Layer 3 of a small transformer language model trained on English Wikipedia (9 layers, counted from 0, width 128).
A neuron's activation on a vector x is squared ReLU(weights . x), where the dot is the dot product.
The model reads these tokens: " V" "I" "R" " 3" ";" " V" "I" "R" " 2" ";" " A" "T" "L" " 2" ";" " A" "T" "L" " 2"

The vector x that enters this layer's MLP at each token. A number n stands for (n - 500) times 0.0081.
0 " V": 658 662 225 605 319 303 684 638 323 660 515 357 488 566 485 623 414 396 536 674 258 535 307 478 439 334 449 495 286 815 407 364 320 801 355 376 708 729 273 876 499 534 603 754 326 546 713 469 662 472 200 572 515 596 487 567 632 289 457 565 590 441 676 478 626 651 616 737 813 334 348 203 633 764 698 587 549 474 438 445 366 513 670 729 491 324 678 366 215 586 417 466 593 797 523 675 411 620 537 648 268 284 488 510 278 508 666 403 541 421 313 344 328 272 224 545 388 529 842 568 547 275 605 382 428 461 572 611
1 "I": 658 354 150 715 342 413 601 647 489 660 569 453 524 537 500 540 271 437 743 600 111 477 321 341 602 340 440 418 356 762 377 408 631 390 268 373 835 553 285 760 534 461 649 947 394 519 521 347 504 355 169 465 605 654 542 522 453 256 431 675 538 380 635 463 739 371 544 338 572 588 541 214 437 482 589 412 486 447 546 424 334 564 469 552 547 326 656 402 207 449 247 306 473 567 606 768 397 680 473 610 435 300 495 540 454 298 684 197 603 572 284 293 370 184 353 411 320 798 785 414 441 323 523 348 574 563 650 668
2 "R": 514 304 244 589 411 542 526 579 457 457 504 535 630 450 575 388 559 657 608 672 466 421 344 433 676 301 401 312 582 761 402 370 537 550 358 629 936 614 401 699 642 387 702 688 452 574 681 346 486 290 124 491 247 792 486 554 385 312 215 639 406 171 425 429 646 583 694 648 546 496 430 56 559 379 834 201 295 519 434 394 369 386 637 670 394 575 478 407 108 192 314 608 473 516 337 679 596 803 398 470 428 550 481 304 438 481 716 449 650 690 550 532 279 361 679 646 602 729 727 488 398 442 385 361 478 622 712 469
3 " 3": 329 341 72 573 460 534 687 741 284 691 453 315 542 530 366 153 332 389 555 548 294 522 569 464 711 480 449 391 475 522 398 319 335 510 113 580 671 438 655 693 603 433 710 468 717 511 428 492 290 442 482 466 673 589 473 566 559 388 334 530 570 272 515 440 732 402 620 702 616 506 355 128 344 672 675 448 279 409 551 275 449 647 657 603 513 498 686 427 272 420 535 699 385 827 518 646 484 774 460 534 277 550 375 543 324 508 855 797 682 804 478 445 352 169 476 658 260 482 447 425 609 207 628 312 270 452 574 592
4 ";": 348 611 381 357 339 523 578 727 287 531 710 405 737 542 544 53 379 560 640 628 308 726 360 525 755 426 255 317 554 603 453 519 126 920 199 659 680 412 283 354 500 530 517 680 381 476 590 367 612 454 419 686 571 449 417 579 557 431 625 281 251 436 530 432 790 274 530 629 690 391 567 194 378 784 440 233 578 581 393 295 292 551 473 443 626 444 552 820 349 530 588 654 699 676 438 746 328 721 307 531 524 545 319 545 323 419 677 626 593 659 373 646 378 285 392 553 425 593 608 393 412 285 411 716 617 417 448 470
5 " V": 657 661 219 612 347 342 740 616 368 478 605 316 383 353 470 652 395 485 675 674 318 539 323 443 594 410 450 492 243 857 350 352 294 809 342 471 811 736 276 794 501 500 480 601 429 452 701 384 541 552 279 530 454 601 380 443 507 374 481 472 444 358 659 481 557 610 640 726 772 353 281 257 668 748 717 476 639 432 376 402 286 519 696 755 479 501 621 361 206 607 393 309 771 722 537 635 460 690 335 697 184 364 447 568 267 446 715 557 582 651 319 322 315 253 233 556 396 378 782 564 507 293 649 458 489 505 513 451
6 "I": 661 284 141 751 370 434 553 639 498 613 616 421 447 464 490 578 245 443 736 539 184 476 353 323 646 369 421 424 381 773 398 445 676 404 237 363 905 589 371 789 549 471 630 868 394 520 485 333 568 424 116 470 514 658 501 507 405 257 420 649 458 388 669 414 732 399 575 377 548 595 626 265 466 494 545 350 497 433 522 496 365 543 503 446 582 358 614 378 196 396 198 292 521 561 596 730 401 625 460 622 418 355 505 578 495 275 666 279 570 648 178 276 408 197 378 470 229 783 810 358 448 320 567 344 588 520 647 617
7 "R": 545 263 277 594 422 600 519 565 519 474 516 504 661 414 559 424 534 631 566 671 485 444 405 432 733 321 379 329 601 759 367 374 564 566 343 579 933 632 424 704 677 364 658 639 460 564 641 356 461 334 83 479 229 761 500 550 339 328 170 591 369 228 465 414 692 617 723 594 529 495 481 93 561 389 820 167 336 554 418 459 382 355 685 614 420 570 474 392 95 192 272 618 497 523 330 653 588 799 345 481 406 574 514 289 468 429 719 493 672 744 525 560 315 365 706 701 505 647 720 446 347 429 403 389 500 639 720 444
8 " 2": 386 301 44 673 419 488 732 679 331 612 495 292 527 506 389 125 266 477 580 649 366 529 516 375 732 401 562 476 327 613 484 400 352 571 89 433 673 422 595 687 463 424 648 518 664 451 368 449 235 511 436 388 563 565 527 657 585 445 325 461 679 413 518 429 677 397 635 703 736 520 470 175 384 661 650 400 331 387 416 355 314 476 625 452 650 470 610 345 243 417 604 696 396 839 561 635 406 799 455 665 166 544 449 578 435 507 802 681 588 718 432 449 251 267 546 626 118 481 599 412 489 119 575 305 343 402 629 577
9 ";": 319 553 390 377 379 529 578 741 344 559 719 388 747 496 516 70 399 501 616 629 342 685 390 517 803 374 266 368 576 619 451 517 100 877 191 587 765 446 262 356 578 583 546 669 370 450 559 365 594 414 423 675 578 462 439 570 507 433 596 262 243 435 535 415 799 294 526 669 667 408 650 218 427 745 448 194 609 565 385 349 312 526 526 449 663 477 506 809 323 519 538 671 750 689 439 735 397 746 269 603 568 534 368 489 317 388 712 622 607 694 385 608 414 302 412 606 384 552 601 392 390 241 413 710 632 420 450 424
10 " A": 535 656 100 569 447 321 740 642 433 686 738 310 375 422 371 558 260 470 643 751 173 358 391 552 694 475 445 336 469 830 163 432 510 519 487 581 804 651 195 646 456 475 589 580 439 611 509 343 557 484 446 450 624 617 396 565 450 404 573 409 465 145 503 408 590 512 685 563 613 291 357 310 497 561 725 542 429 463 542 380 231 621 456 663 478 383 550 404 289 593 486 403 808 444 465 650 635 803 305 669 344 392 674 567 374 450 775 653 467 906 384 266 573 282 177 510 366 583 534 455 592 55 809 577 501 448 374 423
11 "T": 620 326 222 446 390 691 540 594 490 472 626 291 435 674 419 469 459 478 624 672 158 626 435 451 577 390 455 389 569 714 196 255 641 419 475 555 838 573 543 836 581 399 600 609 437 501 587 152 432 576 292 557 497 780 345 468 362 423 404 781 489 344 631 631 594 608 678 732 531 306 548 83 478 431 525 477 541 398 311 289 370 281 452 753 503 505 492 513 99 354 199 266 660 638 484 624 440 375 265 588 641 407 613 524 473 512 682 686 589 744 417 448 286 356 248 685 386 646 689 299 521 251 834 571 655 492 564 536
12 "L": 488 416 259 489 583 541 529 709 468 255 426 285 599 561 474 399 400 408 638 689 484 339 459 487 684 219 433 223 576 851 119 383 438 434 458 512 846 578 599 777 541 376 512 573 351 297 570 394 488 502 184 498 397 604 448 625 250 389 462 474 336 313 489 603 617 606 587 555 526 591 590 145 578 239 798 423 344 375 225 249 400 502 427 617 574 462 498 287 210 122 320 837 447 635 459 737 574 659 492 591 460 552 460 500 500 572 705 487 739 578 407 517 91 208 452 583 455 435 554 313 280 357 658 360 548 639 353 544
13 " 2": 327 267 26 667 470 445 657 681 285 551 467 243 531 541 326 73 236 404 607 666 393 450 548 412 736 375 616 536 451 707 442 353 422 564 176 424 693 484 555 712 465 491 628 480 627 356 361 402 270 503 461 387 585 521 505 645 546 429 318 518 644 350 501 455 647 398 584 742 665 568 514 229 378 555 582 365 385 393 399 262 324 602 592 516 661 412 599 292 291 475 612 651 463 797 570 721 411 723 507 642 167 502 438 589 425 542 783 765 618 754 474 430 289 259 470 573 139 445 647 395 399 35 615 381 426 456 566 555
14 ";": 243 544 420 435 385 547 496 724 375 544 690 406 767 481 474 48 379 439 623 624 392 631 419 558 805 360 289 447 672 626 427 478 158 861 232 541 799 493 249 354 599 607 554 633 315 384 575 369 612 414 418 664 588 438 466 547 485 411 545 316 246 450 536 432 806 340 536 668 606 451 648 268 368 707 428 102 642 570 338 336 329 533 500 446 684 479 459 758 343 561 516 660 779 687 456 730 394 700 287 632 607 454 379 528 328 416 689 697 581 673 414 612 450 294 391 601 401 461 602 375 302 181 450 764 666 457 413 410
15 " A": 511 651 102 555 445 340 738 651 450 707 731 285 392 404 380 557 258 470 640 743 188 328 411 546 724 470 463 355 480 823 167 426 522 524 497 572 823 688 189 634 458 494 577 563 419 602 500 356 565 470 432 457 613 616 384 570 441 386 562 408 440 165 525 408 607 526 703 559 582 309 381 317 476 561 694 515 411 467 529 394 240 644 458 646 481 383 534 363 271 595 502 412 825 437 459 633 623 787 278 656 349 373 673 568 369 421 766 666 468 910 368 267 572 289 193 538 336 590 537 453 572 63 808 584 522 458 350 417
16 "T": 623 327 218 438 395 696 533 593 516 476 613 285 446 669 429 474 449 478 627 673 179 620 448 458 582 385 461 396 570 711 192 260 652 421 481 549 844 593 546 831 589 400 591 613 422 506 581 161 425 586 276 570 480 784 336 466 364 419 402 794 477 338 638 613 593 609 688 726 503 310 562 90 470 431 529 463 525 395 300 315 378 277 453 731 506 516 474 504 93 346 204 282 662 636 487 622 440 391 257 569 636 411 617 530 472 499 681 695 590 741 395 455 281 358 254 702 368 632 692 288 513 254 837 568 659 512 566 521
17 "L": 487 400 261 477 591 548 529 704 503 261 430 284 612 566 468 394 404 397 632 685 510 344 471 495 689 224 435 230 579 844 127 393 455 439 459 503 842 597 603 774 545 359 511 568 344 301 557 405 477 507 181 504 391 601 442 615 242 384 445 484 321 313 506 603 616 613 588 547 522 600 584 144 575 242 789 414 337 386 222 268 398 500 429 603 582 485 492 288 224 117 319 843 449 645 449 738 575 668 486 582 453 559 472 496 501 559 707 494 737 583 393 522 81 219 456 601 461 413 547 291 268 364 662 367 546 648 355 536
18 " 2": 327 261 29 655 480 451 656 681 306 542 472 247 534 546 319 67 241 395 597 669 409 442 546 412 734 368 623 549 450 703 448 360 421 554 170 435 695 498 560 713 464 484 621 477 615 348 350 398 264 510 468 393 586 517 489 631 533 429 305 517 630 349 503 457 651 402 590 742 661 567 513 231 375 547 569 362 380 389 387 271 324 615 597 505 676 412 601 281 297 476 610 658 473 804 564 724 411 725 496 637 163 514 435 598 440 534 788 767 623 737 463 436 274 266 474 582 136 437 635 383 396 42 616 391 429 466 557 540

Each question shows the input weights of one neuron of the MLP. A number n stands for (n - 500) times 0.00093.

n373: 442 411 540 589 424 617 443 443 476 269 664 683 627 383 534 653 555 483 378 449 416 487 430 385 448 418 540 398 514 638 732 538 652 531 533 531 533 250 307 598 429 454 636 476 487 376 646 635 530 682 394 536 726 799 623 409 429 542 444 565 605 510 647 312 465 448 489 383 493 608 469 523 430 397 472 627 349 331 627 271 567 527 521 535 311 480 405 610 358 388 540 458 580 383 554 422 493 344 517 665 313 483 393 638 454 802 380 534 402 718 564 664 587 526 344 507 416 399 466 520 562 382 340 549 374 415 604 463
It fires most on token 11 "T"

n64: 600 576 425 365 660 497 415 468 476 452 383 483 716 431 371 487 405 369 271 372 503 530 493 480 358 402 617 400 605 524 582 664 462 517 467 623 450 565 324 527 452 429 424 590 409 679 647 468 584 670 493 539 647 483 520 401 527 401 447 239 308 440 514 408 638 624 575 629 541 467 441 533 553 396 462 733 358 349 395 364 646 514 489 504 517 393 639 476 414 603 412 525 615 612 463 524 350 542 371 379 254 238 392 346 477 656 625 507 517 424 627 305 581 706 558 747 687 765 507 510 431 220 395 366 624 552 412 564
It fires most on token 0 " V"

n62: 496 529 617 543 451 543 482 436 616 589 290 560 355 367 522 619 316 353 657 471 528 675 584 699 407 496 538 493 406 344 571 431 418 493 493 676 451 340 373 532 564 589 396 461 514 627 286 277 427 496 437 735 390 388 503 606 745 412 515 576 682 347 529 581 632 320 389 719 589 331 328 531 236 406 536 405 475 514 454 541 307 567 511 548 369 600 418 619 500 561 296 416 401 402 588 386 645 500 623 543 584 675 558 675 417 236 554 651 670 231 539 507 563 742 507 408 434 465 507 332 475 423 507 741 707 583 574 517
On which three tokens does it fire most, strongest first? 14 ";", 4 ";", 16 "T"

n182: 617 742 456 607 403 639 581 439 650 648 406 611 601 341 531 480 529 719 669 396 500 438 695 497 312 385 420 427 374 486 463 639 408 548 401 377 406 561 483 510 400 155 596 617 449 605 644 412 433 514 782 523 446 288 335 559 534 662 482 580 527 394 600 574 511 585 646 582 462 464 603 507 556 430 231 436 578 570 328 480 383 493 395 465 405 380 596 694 575 356 598 605 307 462 547 432 584 454 490 535 686 497 490 657 417 542 635 559 548 441 541 744 493 474 623 465 394 619 418 736 476 224 487 346 645 400 439 463
On which three tokens does it fire most, strongest first? 4 ";", 9 ";", 14 ";"

n331: 563 601 424 430 652 356 538 246 327 434 457 350 447 430 718 432 503 193 571 573 651 520 415 600 360 617 348 493 415 424 541 673 666 440 463 457 684 610 493 603 385 579 580 347 415 667 587 411 561 539 415 464 659 363 242 580 597 546 514 542 493 335 493 425 525 461 651 507 483 567 514 384 322 348 376 480 455 581 387 660 709 369 383 393 586 552 460 633 562 490 726 560 356 489 665 701 345 504 433 360 167 451 535 507 507 553 577 535 345 361 642 425 452 426 448 675 543 435 403 531 682 617 302 624 554 598 452 626
On which two tokens does it fire most, strongest first? 18 " 2", 13 " 2"

n317: 776 523 343 601 372 574 500 371 453 593 537 663 320 672 367 492 471 592 286 562 244 478 405 450 385 484 417 500 756 347 355 704 234 465 552 397 405 439 220 385 457 580 376 562 584 736 404 516 617 492 716 467 608 375 439 370 673 571 144 582 616 673 644 118 651 416 516 548 481 537 291 385 460 492 579 751 504 534 451 604 295 477 500 508 400 376 480 324 608 689 336 528 546 445 492 492 472 421 547 535 520 547 457 354 381 430 633 508 738 504 577 671 511 507 523 357 730 385 561 376 500 445 303 377 600 535 393 742
On which three tokens does it fire most, strongest first? 0 " V", 1 "I", 10 " A"

n91: 283 493 397 358 503 566 465 598 679 475 309 567 529 671 591 637 479 452 600 518 667 562 691 586 528 632 570 521 343 621 432 551 356 293 583 518 595 564 406 471 482 493 601 576 687 642 712 728 384 562 454 521 700 522 257 714 550 378 758 573 590 385 580 557 544 448 246 275 403 437 403 355 515 374 496 578 511 535 408 379 515 275 544 470 361 240 384 555 536 460 457 471 326 350 528 572 386 522 463 813 504 562 573 397 378 485 358 489 453 605 582 708 521 601 572 570 544 496 443 561 729 346 482 272 344 308 649 585
It fires most on token 3 " 3"

n301: 458 321 431 538 596 291 513 434 519 532 388 475 233 548 474 506 703 425 510 714 378 701 537 528 405 473 688 392 561 308 632 629 627 426 552 438 407 576 509 374 287 217 376 612 609 559 579 519 516 539 400 600 481 471 472 521 491 250 506 516 500 448 352 365 565 526 573 460 392 328 643 479 493 447 529 338 519 580 441 622 668 513 571 451 525 567 289 391 484 424 437 377 610 419 538 547 645 526 523 413 643 422 542 604 402 474 632 510 620 656 557 438 513 546 548 529 533 654 519 484 462 257 612 412 290 321 447 550
On which token does it fire most, and how strongly? 16 "T", at about 2.6

n206: 378 418 518 753 475 381 565 415 470 526 437 569 627 693 295 532 349 223 459 452 631 599 424 321 450 481 378 411 552 540 471 594 441 441 546 545 276 690 493 452 463 668 356 729 583 304 467 707 190 429 356 511 632 429 547 312 372 500 587 675 291 411 511 504 572 435 458 571 614 543 651 638 651 256 399 486 576 489 500 482 626 511 196 572 489 430 569 437 507 316 326 545 445 500 671 595 421 508 377 660 767 399 586 650 337 489 243 362 398 452 357 470 518 422 437 511 662 529 299 504 337 263 305 530 515 604 525 551
On which token does it fire most, and how strongly? 1 "I", at about 4.8

n177: 370 623 438 437 510 440 572 719 525 451 576 377 415 532 708 561 560 668 614 426 445 670 473 483 386 635 781 628 656 500 576 472 483 465 601 618 541 625 161 455 381 605 395 510 763 483 451 286 514 451 592 444 524 475 503 560 607 650 564 268 583 608 352 366 457 550 460 513 476 708 374 733 596 449 539 664 263 612 592 490 352 597 450 450 566 594 561 577 427 263 377 354 442 567 559 243 422 389 309 282 475 674 613 560 483 616 620 444 452 413 549 346 586 490 413 414 414 721 548 437 553 511 394 557 399 465 438 527
It fires most on token 10 " A"

n240: 474 581 449 646 619 334 516 463 539 522 552 519 405 438 640 450 549 655 470 306 478 559 374 353 565 547 484 565 507 596 529 529 660 438 382 487 682 398 494 522 545 447 584 365 525 370 356 434 619 549 830 479 439 376 387 485 705 520 717 506 279 712 481 538 540 335 520 494 548 370 387 491 470 594 660 443 620 475 576 574 637 459 369 497 462 323 660 584 757 606 386 451 554 529 567 510 552 602 513 558 552 353 330 556 553 399 503 484 640 651 353 431 560 457 378 477 391 481 372 609 656 543 459 359 838 561 570 604
On which token does it fire most, and how strongly? 6 "I", at about 1.9

n59: 500 563 330 547 539 582 436 467 510 391 479 714 658 500 506 454 494 372 430 409 454 572 534 701 554 680 591 560 510 361 664 443 463 402 644 561 622 568 431 692 628 335 387 406 589 423 752 570 436 595 234 571 602 415 543 431 463 455 459 446 596 482 661 420 567 484 555 518 568 720 444 407 570 388 300 540 355 461 592 419 587 401 481 679 466 522 710 509 606 559 601 560 528 265 506 562 633 682 472 437 440 376 560 608 587 519 450 598 565 506 391 673 374 569 344 436 631 617 577 494 538 411 307 411 551 604 549 430
It fires most on token 2 "R"

n347: 277 549 493 538 650 561 689 441 592 504 443 530 473 485 652 522 482 515 396 640 526 331 533 515 377 358 376 529 519 433 429 798 740 439 286 697 327 478 507 690 413 640 368 643 386 463 395 504 629 344 533 457 489 508 489 645 605 296 319 310 290 639 143 667 562 527 488 374 560 464 425 478 303 555 619 637 830 614 629 435 590 481 408 589 701 549 640 538 736 387 589 527 344 462 385 436 508 562 393 413 615 596 450 615 293 546 534 485 440 624 590 574 482 638 665 485 400 303 657 376 231 515 533 558 500 250 634 316
On which three tokens does it fire most, strongest first? 4 ";", 14 ";", 9 ";"

n242: 447 338 441 521 537 472 417 599 386 412 344 524 564 451 603 541 603 406 676 447 383 661 593 594 470 449 605 629 610 566 465 592 483 422 604 285 527 375 561 611 549 504 412 546 473 548 280 393 647 596 486 713 479 401 555 530 716 848 579 373 545 313 493 604 468 496 431 359 402 362 511 323 450 459 621 521 479 466 369 527 671 503 532 665 573 444 616 539 776 486 579 546 434 649 455 570 546 575 582 581 221 593 397 493 449 691 489 436 490 321 646 478 641 622 434 597 396 237 375 521 609 332 558 711 283 260 517 784
On which three tokens does it fire most, strongest first? 13 " 2", 18 " 2", 3 " 3"

n468: 578 438 411 519 491 549 490 345 601 587 619 607 647 445 467 415 564 368 648 575 487 509 317 414 559 416 450 410 480 420 344 245 426 302 655 507 535 427 568 561 500 500 662 494 648 516 516 388 538 568 610 457 340 425 465 466 372 447 546 441 445 531 633 459 493 702 630 546 558 522 545 392 487 666 824 636 446 663 576 457 637 494 703 365 580 474 540 584 449 793 582 513 392 294 564 340 644 592 497 526 625 634 497 412 457 555 490 565 465 177 599 454 396 363 664 513 338 529 420 664 390 533 459 382 527 416 624 497
On which two tokens does it fire most, strongest first? 7 "R", 2 "R"

n220: 221 618 649 537 477 354 579 552 585 453 551 599 476 571 456 379 372 586 760 493 493 574 388 573 548 349 636 623 211 434 656 473 553 540 580 342 595 367 442 533 520 566 466 634 549 355 286 411 513 344 565 449 424 646 487 426 547 640 483 493 580 360 574 622 472 510 559 503 607 193 550 484 596 458 456 415 711 640 451 555 646 390 555 486 497 446 406 294 590 453 243 561 549 354 483 803 694 623 578 571 544 469 660 398 571 713 554 584 550 372 636 486 484 423 647 552 603 546 510 497 574 643 461 586 507 399 517 313
It fires most on token 2 "R"

n291: 619 684 544 367 405 483 653 688 521 608 481 563 462 469 702 464 474 451 510 483 490 481 653 722 412 464 398 618 180 614 540 400 331 585 581 458 338 668 337 426 466 451 656 694 583 337 574 341 550 356 576 497 450 743 573 549 396 660 358 527 568 612 661 503 510 451 479 539 622 696 480 656 378 375 528 367 390 444 593 448 528 675 465 417 497 391 272 425 490 558 577 459 443 462 577 497 466 406 576 387 313 538 651 483 418 353 411 456 497 232 338 493 360 526 385 594 535 406 419 568 657 645 706 448 720 384 490 603
On which token does it fire most, and how strongly? 0 " V", at about 4.1

n184: 269 605 437 429 582 712 540 436 545 426 577 563 428 507 538 507 481 434 403 415 347 380 401 309 464 578 484 670 421 627 567 548 601 711 519 379 573 577 344 520 412 594 449 551 371 566 413 566 695 561 586 439 473 524 322 704 322 476 348 476 426 562 619 680 559 448 651 429 571 529 432 490 545 658 658 596 510 543 397 344 426 801 383 649 456 436 503 486 443 618 686 579 530 411 497 312 469 438 610 548 689 600 733 521 669 486 415 394 456 405 705 378 357 620 382 365 438 664 423 635 361 613 427 728 538 293 390 437
It fires most on token 15 " A"

n460: 547 698 450 140 401 627 384 512 592 590 493 635 500 551 579 715 530 197 528 259 539 605 565 531 432 385 500 477 588 578 644 444 821 524 568 331 454 593 697 500 421 423 496 602 254 604 742 352 715 544 604 410 298 444 515 387 644 388 512 516 410 721 555 682 254 302 630 368 543 481 551 406 476 561 731 658 423 424 454 602 500 558 460 432 302 508 675 425 641 512 411 656 508 592 659 414 763 588 544 294 516 356 623 440 625 619 425 579 266 708 508 363 431 561 727 726 383 488 434 257 559 312 585 592 512 532 678 661
On which two tokens does it fire most, strongest first? 16 "T", 11 "T"

n58: 525 487 481 340 638 590 472 583 600 538 563 550 263 481 522 522 386 695 241 675 584 349 261 509 558 560 399 518 641 657 700 526 563 312 509 565 528 638 470 516 415 448 459 522 450 796 491 429 509 404 423 654 465 548 503 421 459 387 652 605 324 460 573 544 337 516 638 455 503 540 481 524 432 620 449 686 347 398 348 412 684 575 465 613 647 522 608 369 383 440 618 378 372 773 481 516 564 451 590 583 348 635 596 500 476 542 484 602 550 475 475 695 481 460 563 636 558 431 566 450 538 481 314 494 621 411 550 525
On which token does it fire most, and how strongly? 2 "R", at about 3

n280: 474 482 373 556 486 663 525 581 384 309 476 673 359 481 407 302 640 504 635 552 236 584 662 511 623 469 575 450 645 329 620 358 551 593 338 289 568 332 507 464 327 424 319 658 651 612 602 462 425 441 690 566 551 292 662 514 529 538 466 329 701 528 500 420 428 406 382 465 500 521 526 563 421 625 593 496 377 443 623 708 420 547 616 598 467 529 336 611 852 515 590 350 619 519 384 573 414 444 604 278 234 474 739 429 557 567 515 585 256 511 547 700 652 334 650 440 508 700 690 636 518 268 514 583 648 563 366 500
It fires most on token 13 " 2"

n121: 433 623 490 581 330 599 565 606 706 507 367 466 493 348 649 582 607 425 550 306 773 617 548 465 396 614 588 375 631 573 538 628 556 447 423 496 548 406 709 490 629 529 314 409 476 256 765 421 671 405 633 493 569 405 558 416 413 521 446 281 476 598 521 562 572 500 500 453 598 547 574 560 622 490 450 438 369 459 558 507 348 628 575 779 542 514 424 518 399 654 459 418 600 379 514 385 511 325 298 447 325 578 294 703 692 751 433 496 597 290 618 299 524 362 503 712 514 770 628 633 556 610 562 468 464 546 500 555
It fires most on token 5 " V"

n146: 640 227 429 626 458 561 377 653 667 532 517 570 540 666 388 381 650 353 493 335 556 517 395 458 377 384 472 800 634 592 380 569 525 453 603 193 441 543 448 365 536 603 435 550 549 363 372 427 284 615 615 588 465 431 545 517 475 445 558 669 237 611 399 401 489 548 318 681 475 559 318 439 599 281 319 654 567 521 658 562 378 408 671 255 581 414 633 287 596 393 444 518 496 453 690 443 533 471 677 457 267 732 514 584 352 637 615 568 493 625 337 662 605 455 414 665 551 514 475 539 554 445 454 478 537 529 687 434
On which token does it fire most, and how strongly? 18 " 2", at about 2.5

n304: 543 759 565 490 311 403 481 407 436 688 337 578 584 477 490 606 478 622 409 507 572 408 513 513 348 327 414 398 410 536 539 450 569 626 652 517 626 605 440 431 685 401 586 566 688 500 546 574 581 690 623 472 461 530 494 421 490 510 480 527 369 433 503 546 676 581 312 566 648 484 259 402 686 542 617 503 402 676 474 402 302 562 389 541 618 259 609 493 523 464 400 466 620 503 464 526 674 389 563 537 786 557 577 225 487 453 527 517 601 401 628 802 461 624 546 470 595 510 353 750 460 372 561 449 551 447 575 616
On which two tokens does it fire most, strongest first? 0 " V", 2 "R"

n89: 538 438 507 538 646 562 355 479 709 503 597 460 236 521 645 426 604 539 349 369 564 382 436 439 733 457 437 493 570 598 388 639 466 559 187 468 480 442 408 510 390 720 445 328 661 524 548 633 306 386 694 428 473 455 373 323 568 682 385 462 500 457 465 645 511 528 372 464 578 596 641 484 493 673 684 614 541 470 480 540 614 452 580 444 609 404 621 535 452 671 756 507 497 528 635 684 430 556 701 659 441 566 431 531 797 362 486 555 296 322 687 606 419 507 418 496 549 514 554 415 303 476 567 664 521 459 530 373
On which token does it fire most, and how strongly? 18 " 2", at about 1.9

n405: 507 315 333 620 566 442 557 631 511 543 227 317 635 522 376 627 493 493 463 406 433 538 391 764 562 519 521 559 409 464 589 420 410 457 476 471 300 386 514 486 407 440 413 691 574 698 758 416 514 449 620 524 389 594 493 579 464 636 526 395 482 378 315 734 563 400 452 593 547 476 450 813 298 591 533 581 706 486 408 452 388 614 229 242 518 608 180 489 651 543 532 526 610 602 521 432 328 357 711 359 500 580 573 526 479 500 449 688 543 453 761 396 546 379 539 740 412 468 307 331 667 573 514 449 500 420 454 581
It fires most on token 3 " 3"

n325: 500 550 669 691 496 377 664 789 488 511 637 470 396 485 465 548 666 278 291 641 519 493 563 297 453 679 489 423 635 440 605 192 621 718 416 387 533 534 522 466 496 743 542 565 348 343 341 543 596 339 604 496 335 412 370 602 376 585 624 542 485 651 527 444 629 321 720 482 764 496 382 725 477 326 631 533 265 448 474 496 476 526 643 422 406 314 630 630 375 731 567 504 504 427 219 515 381 671 173 420 631 469 408 346 650 362 519 641 504 397 413 574 448 569 508 551 636 687 410 311 340 651 552 426 437 469 586 470
On which token does it fire most, and how strongly? 9 ";", at about 2.7

n414: 394 472 417 518 466 528 655 559 525 780 238 534 365 518 383 743 610 478 704 655 400 822 435 365 450 500 599 486 614 576 559 365 486 666 527 446 671 385 449 368 489 536 458 546 579 607 444 464 575 670 260 677 420 394 647 655 371 468 407 482 552 595 239 369 388 605 493 497 657 503 609 691 683 507 343 634 652 541 593 635 456 448 614 522 632 518 554 602 476 629 410 336 545 489 355 294 525 453 266 479 353 618 493 532 520 496 401 461 375 500 399 597 311 537 524 532 482 697 618 497 352 589 685 597 507 521 362 438
On which token does it fire most, and how strongly? 5 " V", at about 4.2

n367: 700 693 449 638 708 620 584 651 440 541 360 703 609 530 552 511 447 344 477 653 715 550 562 635 610 465 579 675 459 712 310 620 507 444 781 534 561 482 617 599 378 420 374 522 442 613 471 492 587 493 514 771 588 369 428 404 606 704 530 459 592 568 444 730 553 386 676 401 404 582 481 454 515 615 763 511 431 719 384 322 546 331 609 296 471 500 611 653 566 522 689 372 653 365 482 298 538 587 485 481 368 613 324 286 536 504 489 526 639 570 419 690 700 418 548 553 860 453 416 401 336 564 337 542 428 407 475 572
It fires most on token 4 ";"

n507: 364 554 568 525 512 414 562 474 337 491 595 543 427 326 570 463 372 397 490 250 590 461 472 326 530 510 299 491 605 571 512 516 584 364 530 519 525 512 660 559 418 461 554 481 263 568 519 506 506 532 463 288 568 633 500 419 378 593 522 471 569 625 655 522 774 519 529 668 431 564 582 410 304 457 481 642 652 243 746 470 412 288 583 487 559 550 445 500 584 528 611 602 379 465 398 566 567 417 338 427 420 455 678 407 573 462 529 446 600 409 569 406 503 570 500 613 645 674 668 647 342 398 466 407 536 573 352 589
It fires most on token 6 "I"

n17: 567 383 257 557 507 272 303 415 597 482 417 417 546 621 493 700 470 352 622 401 677 544 662 291 581 507 480 653 607 350 521 650 426 695 615 345 596 615 422 497 475 460 613 493 510 348 465 432 390 720 679 302 559 614 366 598 566 446 511 695 412 473 532 354 580 547 511 473 398 588 306 493 320 555 579 400 420 551 431 852 387 413 314 511 395 546 434 454 563 500 434 457 351 543 396 479 486 694 714 575 590 343 450 572 476 720 169 670 591 514 510 315 382 595 426 496 493 302 483 472 514 597 448 500 547 649 483 459
On which two tokens does it fire most, strongest first? 18 " 2", 13 " 2"

n327: 527 782 317 420 566 550 586 266 616 561 540 526 581 106 538 526 637 305 562 397 317 485 422 538 387 540 254 313 573 395 354 581 511 340 522 753 530 564 584 410 576 645 683 318 626 470 625 601 489 626 641 612 504 443 659 394 379 492 585 355 587 371 454 664 742 523 362 449 492 617 492 591 302 452 523 329 459 648 615 690 445 530 346 298 594 485 284 458 553 466 593 515 526 585 646 602 523 318 527 504 423 446 696 539 642 615 416 473 515 458 670 527 455 277 299 551 772 328 323 534 542 265 716 473 477 706 392 567
On which two tokens does it fire most, strongest first? 10 " A", 15 " A"

n117: 518 565 253 680 559 666 458 328 384 653 354 433 297 561 338 490 537 533 573 460 585 322 598 305 716 582 562 341 522 373 553 540 500 687 527 610 486 500 476 514 679 441 339 328 339 268 425 781 674 312 668 483 355 305 675 627 635 299 587 421 550 528 457 570 654 371 326 558 500 510 504 517 595 483 496 353 447 424 290 438 700 542 358 551 454 614 552 651 646 525 423 322 648 540 320 479 598 471 648 583 351 533 420 377 325 367 345 428 659 521 543 577 489 493 347 405 617 458 560 550 586 660 538 500 529 604 518 277
It fires most on token 14 ";"

n233: 637 516 699 437 666 406 362 569 311 488 408 287 327 496 437 416 641 376 345 531 680 481 599 508 731 557 481 346 579 573 700 453 384 199 556 500 500 407 582 639 492 339 687 539 508 565 469 385 565 826 637 419 369 229 432 552 415 615 512 735 589 489 633 703 460 564 520 172 867 695 496 567 409 466 492 546 492 613 416 235 383 199 769 512 338 554 649 527 337 504 546 373 546 524 646 342 318 305 535 520 476 555 405 702 391 633 590 469 531 438 361 512 550 406 597 356 416 627 361 419 633 484 557 448 536 473 404 572
On which token does it fire most, and how strongly? 11 "T", at about 1.3